Layer 6 of a small transformer language model trained on English Wikipedia (11 layers, counted from 0, width 64).
A neuron's activation on a vector x is GELU(weights . x), where the dot is the dot product.

Input weights of the MLP neurons that the questions are about. A number n stands for (n - 500) times 0.0053.
n3: 585,481,688,643,411,561,548,515,476,393,692,437,558,492,530,518,519,321,371,381,502,419,422,356,471,466,468,593,421,562,577,599,513,253,465,571,565,559,367,464,504,552,568,462,507,420,318,219,415,545,447,445,460,122,322,653,417,504,505,376,456,336,489,493
n12: 512,481,557,517,422,471,399,634,489,462,567,522,533,403,589,451,495,576,563,372,435,386,632,427,621,527,519,511,422,468,502,485,634,566,469,457,410,396,469,523,493,380,521,565,437,537,504,462,401,575,404,476,464,432,494,447,549,538,408,276,514,391,575,407
n13: 553,579,434,494,572,608,582,588,437,502,521,403,597,566,543,547,570,433,644,443,427,550,546,385,572,481,487,430,380,461,448,523,554,459,593,473,349,480,479,473,321,586,640,462,367,431,436,484,408,593,420,514,557,526,477,460,486,560,552,665,512,476,538,437
n21: 393,327,508,553,671,395,588,367,583,498,428,542,509,427,415,460,304,492,474,483,602,561,592,630,454,490,305,462,490,517,563,583,518,542,512,577,530,404,521,518,529,456,587,566,571,616,551,608,576,395,405,376,610,487,429,568,593,372,638,507,335,573,528,782
n42: 275,457,347,500,325,590,515,546,661,565,499,678,542,492,539,600,544,289,392,565,681,560,315,500,441,412,577,699,478,459,452,635,447,525,437,336,643,621,331,561,652,525,701,591,515,324,501,753,283,557,555,530,439,525,474,363,383,561,432,586,518,457,546,374
n51: 443,498,577,652,547,487,391,513,467,524,558,427,418,584,544,469,505,482,498,410,540,531,399,549,557,559,510,502,445,497,402,496,612,458,486,474,528,488,476,655,536,318,554,435,546,473,556,543,559,523,461,517,468,401,518,657,587,471,437,507,467,526,501,509
n64: 726,249,474,375,578,476,379,557,315,411,634,463,436,446,624,497,410,396,539,464,386,539,380,418,516,425,442,590,502,514,462,364,568,474,601,502,368,559,647,670,403,577,381,457,571,445,682,508,556,321,501,606,550,313,497,387,793,544,464,428,532,484,572,583
n65: 570,518,510,488,441,589,531,576,554,418,577,631,449,592,529,637,471,593,520,370,308,475,505,486,662,265,472,529,444,417,695,487,595,342,433,397,677,515,712,360,506,548,490,618,452,346,459,625,510,457,481,502,431,572,615,427,502,564,521,555,420,425,512,536
n79: 498,464,455,528,441,556,570,526,627,470,556,538,514,511,461,579,496,597,498,476,550,522,376,592,537,625,418,386,529,635,531,521,504,450,407,334,593,480,537,651,329,555,502,601,514,522,422,568,551,396,351,463,566,539,501,370,518,577,458,477,443,413,508,437
n103: 317,715,285,584,436,469,480,528,394,506,787,544,497,436,648,577,408,633,736,537,439,372,238,644,541,538,397,239,365,536,383,511,450,466,312,432,566,425,470,339,524,292,504,593,203,540,155,508,588,522,533,345,596,560,488,402,623,575,370,369,456,507,204,495
n105: 622,370,528,436,551,535,425,454,519,284,717,689,415,575,576,476,429,234,478,430,525,350,523,537,528,485,493,557,483,505,523,614,569,460,376,347,458,595,505,488,318,608,550,470,362,469,478,419,612,603,699,430,520,319,477,323,456,473,459,475,504,445,737,493
n106: 477,496,570,343,527,769,341,648,377,516,476,620,598,340,451,510,488,230,303,575,369,453,695,453,471,654,487,489,500,591,343,445,537,387,665,396,329,713,461,484,643,436,446,507,397,356,375,594,443,416,487,545,455,389,458,614,526,478,264,457,415,541,478,450
n111: 397,534,607,488,612,509,403,546,253,527,446,418,590,691,554,614,409,683,542,622,567,507,534,340,706,729,456,535,434,583,509,488,635,465,568,319,598,590,579,589,346,380,655,354,627,481,506,345,473,648,528,772,355,637,543,490,695,494,439,613,565,467,562,336
n127: 632,464,370,619,646,479,573,603,467,440,456,444,706,522,668,586,396,588,511,296,573,294,409,547,566,599,762,603,449,315,593,587,410,417,603,494,354,407,528,767,486,581,629,376,457,396,495,386,358,597,451,564,374,262,676,615,578,437,398,250,575,531,518,418
n138: 512,468,628,496,491,522,570,549,399,564,571,535,534,508,543,528,401,358,563,485,481,280,613,272,604,463,681,536,478,644,525,491,502,542,477,542,545,524,522,540,364,499,488,515,483,328,487,537,510,548,548,517,514,525,463,490,483,691,579,330,472,517,520,265
n146: 295,420,507,537,642,516,334,585,407,522,522,694,361,678,550,507,539,554,397,344,575,510,478,688,526,344,346,528,691,411,433,437,563,498,439,458,542,503,565,696,471,589,482,417,478,495,581,558,484,441,612,580,447,539,413,524,549,481,326,430,576,416,460,391
n147: 457,533,480,557,562,486,367,513,456,445,541,443,397,591,476,666,475,473,372,569,477,409,473,533,525,450,675,488,584,504,483,505,459,393,594,484,491,577,604,513,459,393,640,648,544,485,400,523,282,463,473,545,596,485,492,496,469,460,463,372,529,517,508,394
n150: 475,559,542,526,496,639,567,535,122,579,607,570,482,560,579,415,355,417,437,564,629,634,405,432,538,459,514,482,390,617,540,345,345,394,499,533,598,476,555,582,628,330,662,508,435,336,510,372,404,532,359,538,431,471,605,569,583,588,589,581,440,459,632,510
n154: 695,593,606,517,404,389,383,448,608,426,605,520,592,464,463,515,468,486,532,524,448,332,521,362,601,625,504,497,445,623,450,545,525,460,361,357,592,576,437,471,407,562,484,483,523,356,328,528,545,604,560,475,488,420,513,492,597,620,395,430,561,436,555,345
n159: 583,411,581,323,541,512,470,658,396,213,466,506,662,466,484,501,319,576,352,452,477,371,489,410,526,526,492,405,383,495,435,364,576,500,467,521,495,512,482,568,514,519,632,534,334,269,473,512,478,600,478,596,486,564,632,405,573,517,554,497,542,338,602,500
n160: 738,466,487,539,486,550,430,447,384,502,463,423,501,519,608,625,524,432,463,542,458,543,555,528,615,514,487,445,504,583,594,602,498,408,639,528,450,372,438,397,596,440,412,477,517,399,429,576,241,342,635,451,504,549,283,381,452,562,455,534,477,343,483,639
n161: 570,513,367,538,500,643,649,393,531,419,569,650,566,559,683,471,514,437,629,236,471,491,234,447,642,604,529,421,590,541,617,606,512,454,616,454,682,417,451,502,474,588,477,545,660,555,576,614,646,349,481,493,464,395,542,490,391,478,422,453,391,454,514,423
n164: 502,438,536,481,560,554,806,133,500,227,542,594,561,419,589,528,565,574,461,527,515,450,428,376,460,550,484,255,450,573,439,695,245,341,365,392,335,472,370,197,670,469,441,436,485,384,430,718,682,707,230,496,467,538,546,480,579,585,647,454,702,450,574,413
n169: 489,296,438,581,494,376,448,382,591,424,513,683,599,538,600,591,538,532,550,306,639,690,586,464,579,668,511,470,367,426,504,531,573,464,466,486,624,519,395,420,344,453,498,406,583,547,312,449,214,650,606,525,526,466,447,601,537,599,367,631,510,405,487,343
n170: 465,423,522,560,592,499,579,492,545,517,526,676,509,497,687,553,377,574,422,588,346,504,259,548,664,553,372,284,564,645,489,589,489,529,805,271,436,526,401,521,488,523,572,542,595,538,413,468,515,324,358,656,577,402,610,561,669,593,479,394,580,608,579,367
n187: 536,510,427,510,667,700,324,542,468,605,523,451,481,474,575,457,481,404,592,403,622,554,553,482,509,637,433,517,674,612,423,479,503,519,500,490,454,497,472,816,622,514,477,513,486,559,793,595,619,586,611,465,358,548,367,451,536,680,466,480,760,502,369,309
n193: 638,448,773,457,502,501,582,613,462,525,559,486,460,515,609,472,458,487,475,484,346,288,544,451,453,368,552,366,449,777,452,489,593,376,531,298,452,470,582,640,504,585,495,486,327,332,473,548,496,695,660,672,498,497,506,390,475,518,570,434,378,430,547,445
n196: 378,368,647,449,574,493,206,489,478,423,451,608,683,580,482,577,522,414,507,473,394,475,564,674,405,559,572,353,684,479,346,551,643,404,434,466,255,576,693,494,554,451,426,578,470,545,422,414,557,528,304,539,609,453,478,454,528,501,443,455,500,469,580,592
n217: 495,548,485,448,483,511,547,444,495,429,740,474,454,564,532,556,507,430,598,397,382,558,349,492,478,465,490,461,438,659,514,563,361,604,556,486,459,560,515,520,512,538,579,566,323,563,548,487,383,392,541,559,617,489,369,506,534,430,439,575,403,426,605,455
n228: 474,490,535,432,455,526,530,426,545,570,522,531,557,514,481,542,472,527,523,414,451,557,489,537,501,462,449,563,507,486,533,432,578,474,540,541,588,459,556,518,555,499,587,631,414,510,638,553,457,599,471,590,492,455,446,637,517,399,348,276,626,506,600,396
n247: 588,25,625,622,507,623,471,338,636,615,379,328,532,251,645,565,418,555,468,429,418,519,383,532,695,445,402,712,441,369,339,679,491,275,752,539,498,458,582,636,610,501,523,575,570,279,603,584,605,406,393,437,605,440,615,421,505,506,464,385,489,362,458,494
n248: 495,613,526,495,554,603,429,579,617,465,496,584,409,565,704,508,550,335,583,474,496,515,475,384,576,617,598,408,414,549,503,536,462,489,632,483,330,395,440,571,489,409,448,446,497,449,569,404,512,485,408,487,462,440,518,452,640,412,581,560,393,509,578,479

Each question shows a token from some text and the vector x that enters the MLP there. A number n stands for (n - 500) times 0.0044.

" became": 531,622,494,757,436,394,407,613,605,614,553,450,434,539,424,535,364,576,491,507,422,357,483,506,383,425,699,469,350,504,663,429,420,535,541,487,531,670,516,372,493,557,423,237,429,452,661,396,534,524,263,495,822,584,288,498,407,536,512,403,323,613,893,547
The two highest activations, in order: n217, n138

" part": 477,661,589,774,480,497,408,599,543,598,426,439,318,463,470,473,411,480,531,627,392,486,617,570,355,422,718,369,384,508,532,265,564,496,527,363,563,637,403,441,431,482,453,128,576,511,715,559,544,558,286,463,806,643,399,444,381,510,577,455,386,602,839,494
Which neuron fires most, and how strongly? n193, at about 2.1

" behind": 557,537,495,824,602,487,505,627,554,550,489,384,470,511,379,381,285,520,492,519,397,441,577,540,471,448,751,467,461,519,575,403,510,554,488,546,631,507,437,416,414,710,459,92,551,665,571,487,439,573,281,411,676,539,435,575,350,466,476,361,256,645,828,438
The two highest activations, in order: n127, n138

" September": 538,705,496,716,469,619,558,587,545,481,364,406,460,532,477,409,219,529,624,596,407,497,364,538,407,468,649,465,381,583,646,474,515,572,458,558,628,515,438,404,429,631,336,192,556,437,757,491,588,370,309,404,791,583,365,441,338,545,464,581,353,651,836,392
The neuron with the highest activation: n161

" to": 540,622,506,679,462,472,456,554,701,529,514,421,524,536,373,460,262,595,480,518,438,488,602,468,430,528,668,440,338,506,631,506,487,524,479,493,527,555,459,473,480,709,415,97,587,524,560,482,434,554,393,384,727,543,322,538,381,472,437,403,278,668,939,467
The neuron with the highest activation: n154

",": 589,649,534,868,441,455,428,681,675,593,363,435,427,549,383,440,324,567,493,564,503,451,551,480,509,610,617,401,343,488,587,398,549,617,513,394,623,622,447,372,354,726,421,193,554,583,549,478,524,517,308,490,704,569,268,541,344,471,351,353,344,607,795,518
The neuron with the highest activation: n154

"\n": 497,568,664,618,573,439,495,699,590,581,392,410,475,472,351,333,223,519,468,521,514,572,589,513,390,447,718,454,444,462,554,443,572,572,472,491,522,642,482,438,483,646,310,319,533,472,604,607,607,493,205,353,756,621,339,613,297,528,384,345,420,602,800,466
The three highest activations, in order: n21, n138, n196

"C": 533,579,455,625,533,527,535,648,452,549,292,415,348,529,307,352,235,633,413,654,422,519,646,393,491,556,583,429,533,618,640,287,459,606,488,475,594,700,471,470,583,622,417,170,613,530,843,604,577,537,347,270,648,641,239,580,290,539,486,397,508,673,746,228
The neuron with the highest activation: n187

".": 581,556,509,698,556,457,509,656,469,594,389,381,398,453,545,443,267,504,467,584,424,421,637,542,511,498,676,498,431,450,628,404,514,670,435,521,561,570,460,282,517,605,273,225,589,668,567,708,533,416,265,374,760,640,227,541,365,597,376,452,395,671,751,506
The three highest activations, in order: n21, n138, n160

" ": 448,668,574,514,386,478,548,580,581,587,508,397,393,464,413,378,278,594,629,602,459,450,400,495,320,475,670,432,427,597,629,577,554,566,462,393,588,568,433,483,479,721,372,167,507,479,623,595,637,476,345,424,797,605,286,491,310,484,419,614,357,745,824,321
Which neuron fires most, and how strongly? n217, at about 2.3

" In": 499,593,477,612,432,606,497,611,577,515,545,507,466,562,347,459,260,604,550,509,535,562,393,536,433,421,773,489,408,457,582,450,508,595,569,549,641,617,422,533,502,627,403,176,488,370,702,509,498,580,273,400,648,398,300,493,212,416,435,489,367,698,888,398
The neuron with the highest activation: n42

" commune": 542,594,654,777,504,422,382,710,610,610,298,479,341,449,428,363,424,554,507,528,400,442,607,518,286,530,645,400,405,575,531,206,571,500,604,279,480,678,476,441,477,489,518,231,504,488,775,459,462,520,312,502,882,729,362,489,409,542,586,455,220,623,727,400
The neuron with the highest activation: n193

"0": 418,668,517,634,457,551,548,711,593,545,507,379,430,331,437,487,258,681,583,603,447,396,416,607,403,559,661,516,445,617,625,429,518,563,510,578,657,528,429,346,468,570,270,159,496,562,482,469,637,486,378,324,785,638,204,461,386,523,540,503,288,715,723,298
Which neuron fires most, and how strongly? n103, at about 3.3

"8": 526,598,600,752,555,495,523,696,540,561,364,304,401,337,451,386,208,556,461,529,503,427,687,518,479,540,710,565,424,471,650,342,489,650,401,438,578,493,441,378,475,566,212,293,525,685,595,545,638,497,349,302,757,518,343,468,363,536,553,448,332,659,794,429
The neuron with the highest activation: n21

" French": 495,655,582,795,423,512,457,672,558,536,356,492,284,492,338,375,365,525,561,488,443,469,538,571,464,635,637,468,368,507,537,305,571,586,409,547,528,604,467,489,416,601,419,198,614,496,664,458,570,555,365,499,840,656,305,348,420,418,545,449,253,438,872,430
The neuron with the highest activation: n248

" of": 568,517,453,603,447,444,479,739,584,542,477,356,435,438,313,371,326,663,462,618,455,503,691,556,544,440,712,519,457,334,635,509,562,578,516,453,477,706,497,391,376,567,415,315,630,521,713,496,445,595,271,375,571,567,341,538,242,479,447,323,436,662,906,362
The two highest activations, in order: n12, n138

" is": 547,624,534,726,478,375,421,631,710,652,509,380,408,611,472,536,370,682,477,548,368,441,532,407,369,434,628,439,358,474,580,294,440,495,555,429,565,724,541,438,443,660,511,301,576,511,538,503,515,545,244,452,787,543,228,578,341,551,463,405,278,572,814,448
The neuron with the highest activation: n147

" and": 490,683,505,778,438,529,435,611,665,647,460,507,349,496,374,527,277,518,483,380,432,614,544,520,499,565,715,417,437,486,611,323,494,568,588,391,616,709,395,425,432,697,387,199,591,488,581,464,467,524,297,433,698,506,285,571,427,430,393,410,451,596,832,465
The neuron with the highest activation: n248

"==": 510,612,513,594,558,482,528,610,532,608,269,426,469,478,357,376,499,568,430,657,451,446,567,549,435,564,648,441,301,558,556,352,516,547,473,421,621,671,470,510,414,642,463,337,544,545,435,590,489,415,182,555,851,735,279,495,249,589,426,348,457,624,834,367
The neuron with the highest activation: n79

"et": 454,714,526,656,493,409,615,565,488,585,462,411,380,445,161,466,191,460,410,592,439,352,611,553,486,637,664,454,475,509,633,194,539,614,471,551,666,609,526,470,467,723,495,133,562,686,598,552,398,547,335,360,679,736,342,477,327,423,558,314,463,689,738,522
The three highest activations, in order: n21, n138, n147

"===": 486,505,473,581,574,518,463,670,668,631,447,450,359,407,354,313,251,509,434,594,538,640,452,505,408,606,655,551,237,512,568,452,543,489,501,413,604,678,505,540,433,655,385,378,609,409,566,556,554,461,224,446,715,634,231,513,245,652,544,425,496,556,814,482
Which neuron fires most, and how strongly? n79, at about 2.5

"6": 458,594,574,723,528,519,524,713,549,563,388,275,394,333,432,435,182,555,439,547,499,444,663,535,440,536,682,544,439,497,648,352,531,614,420,443,637,493,437,338,439,608,221,271,495,711,622,590,633,516,359,259,734,529,356,527,386,578,549,476,301,682,760,463
The neuron with the highest activation: n21

" in": 574,499,419,671,455,475,457,662,672,530,487,374,420,587,367,447,297,497,520,647,527,341,530,622,453,497,756,453,385,458,619,453,486,568,483,478,630,647,488,500,431,660,446,130,504,510,590,577,477,561,301,414,672,563,322,482,270,450,438,418,347,623,880,471
The neuron with the highest activation: n105

"Climate": 458,555,477,570,665,598,544,713,444,400,330,476,343,552,512,451,302,719,536,610,408,536,549,493,405,523,665,456,325,565,626,241,618,466,608,588,641,592,403,560,354,641,433,294,583,251,720,438,556,499,306,380,755,528,284,458,256,495,507,408,470,495,824,479
The three highest activations, in order: n159, n138, n150

" over": 527,662,398,738,496,623,515,671,559,580,388,418,389,485,425,354,425,507,515,604,420,349,552,539,393,471,766,446,352,460,537,427,532,558,524,470,489,585,422,432,448,634,486,97,553,568,516,600,500,554,298,419,727,492,374,472,325,478,488,355,358,728,860,632
The three highest activations, in order: n127, n13, n248

" (": 497,621,476,615,417,423,557,706,650,558,416,481,382,451,290,302,322,578,486,662,502,394,526,496,287,443,603,505,498,513,602,345,571,575,581,487,715,595,497,463,430,724,407,254,503,491,477,623,516,572,272,556,741,619,216,534,355,530,362,361,335,660,815,455
The three highest activations, in order: n138, n193, n79

" with": 498,604,496,664,518,432,477,614,626,610,474,409,434,521,294,376,244,526,516,447,336,465,590,507,421,419,708,491,469,438,628,409,487,546,573,508,574,638,468,488,444,720,430,140,561,502,578,531,472,572,310,488,710,564,398,547,393,465,460,275,390,604,901,584
The neuron with the highest activation: n127

" months": 545,632,500,778,530,624,565,570,471,488,334,430,443,537,372,487,334,589,535,547,360,503,536,509,454,432,728,476,368,580,623,485,429,558,565,389,539,576,375,275,434,605,398,250,609,501,679,610,596,473,257,431,791,580,356,393,365,492,506,473,397,569,859,371
The neuron with the highest activation: n164

"In": 520,582,449,679,426,614,513,613,553,550,541,507,460,544,356,459,239,570,523,501,567,550,363,558,404,466,796,503,379,482,604,405,507,557,586,545,636,616,434,542,514,609,382,185,525,362,648,533,482,574,289,341,683,405,302,438,194,443,457,492,366,663,857,433
Which neuron fires most, and how strongly? n42, at about 2.8

"4": 529,621,467,718,532,539,575,758,433,568,419,463,412,572,432,475,320,661,458,479,424,464,490,540,409,432,630,482,503,619,583,543,529,483,452,472,576,552,349,505,452,778,334,105,547,611,542,455,496,454,333,279,777,732,315,408,402,590,426,467,345,658,778,412
The neuron with the highest activation: n79

"sea": 581,363,458,775,424,361,524,592,574,463,201,449,460,478,463,387,340,400,543,498,507,501,575,570,427,555,639,516,366,515,665,231,538,652,462,563,643,646,401,555,411,549,494,168,519,522,674,592,526,510,385,468,719,590,298,409,282,499,628,512,302,636,896,427
Which neuron fires most, and how strongly? n21, at about 3.3

"o": 457,620,502,669,488,409,560,580,485,547,296,421,359,592,269,414,188,614,560,634,436,286,552,487,333,605,703,548,399,563,597,265,563,613,549,609,763,707,527,414,365,642,422,119,517,722,461,494,448,560,360,335,778,735,403,421,412,528,556,359,397,567,676,521
Which neuron fires most, and how strongly? n138, at about 2.8

"7": 454,576,614,769,515,448,580,657,494,618,445,309,350,385,385,297,205,515,543,582,448,627,610,560,479,539,644,567,509,435,597,239,463,536,459,462,536,573,434,326,365,575,272,274,534,486,661,627,592,572,338,427,726,576,278,507,431,606,561,492,333,753,762,517
Which neuron fires most, and how strongly? n21, at about 3

" industry": 503,657,470,770,594,455,614,651,558,514,375,492,298,464,386,444,398,695,440,578,381,356,608,477,344,560,637,405,385,575,613,305,468,590,554,424,555,674,503,353,426,620,546,321,625,650,597,449,466,569,278,416,815,642,235,480,223,491,519,453,300,524,801,355
Which neuron fires most, and how strongly? n147, at about 1.8

"2": 475,683,564,707,446,452,580,691,585,553,424,397,430,409,363,421,255,565,569,643,530,657,517,533,465,455,699,479,521,522,642,309,512,483,440,506,576,548,510,419,374,565,293,124,536,332,592,532,523,590,340,439,836,536,245,460,404,582,533,490,316,747,706,340
Which neuron fires most, and how strongly? n138, at about 3.2

" was": 498,634,497,763,482,427,441,609,672,665,527,433,440,570,374,532,338,603,492,525,348,349,538,439,422,379,638,495,391,477,619,430,417,539,537,473,631,676,548,342,494,629,479,197,444,640,630,528,580,558,257,462,777,547,277,564,292,479,437,458,266,560,817,436
The neuron with the highest activation: n217

"R": 497,712,486,690,514,421,431,635,508,588,253,363,419,503,301,382,268,587,568,660,497,555,499,457,515,423,728,424,384,563,507,424,509,609,558,656,630,676,504,488,375,420,443,254,558,364,585,526,542,516,294,316,774,581,258,424,447,508,501,511,561,652,838,410
Which neuron fires most, and how strongly? n138, at about 2.6

"1": 474,679,550,722,540,401,496,650,595,620,337,371,387,385,434,321,227,561,517,610,543,574,575,511,538,366,711,515,399,474,584,359,528,640,398,447,567,554,437,423,474,535,240,320,472,511,615,572,634,550,305,371,862,447,343,598,331,499,540,456,358,717,760,410
The two highest activations, in order: n21, n138

"s": 585,662,462,785,432,402,554,595,592,552,233,433,397,487,293,450,376,564,577,681,363,288,510,497,440,639,640,417,395,465,571,361,540,586,448,518,587,742,368,485,424,685,486,128,540,599,517,655,541,529,325,466,709,804,345,449,412,422,464,411,358,628,798,433
The neuron with the highest activation: n154

" he": 519,645,566,749,434,511,457,615,501,583,440,460,436,548,374,488,273,534,472,285,474,538,544,515,455,501,604,387,376,584,582,490,455,575,588,512,645,617,490,379,481,579,369,172,536,648,588,577,549,615,285,513,709,634,257,553,296,511,453,442,258,687,843,334
Which neuron fires most, and how strongly? n138, at about 2.2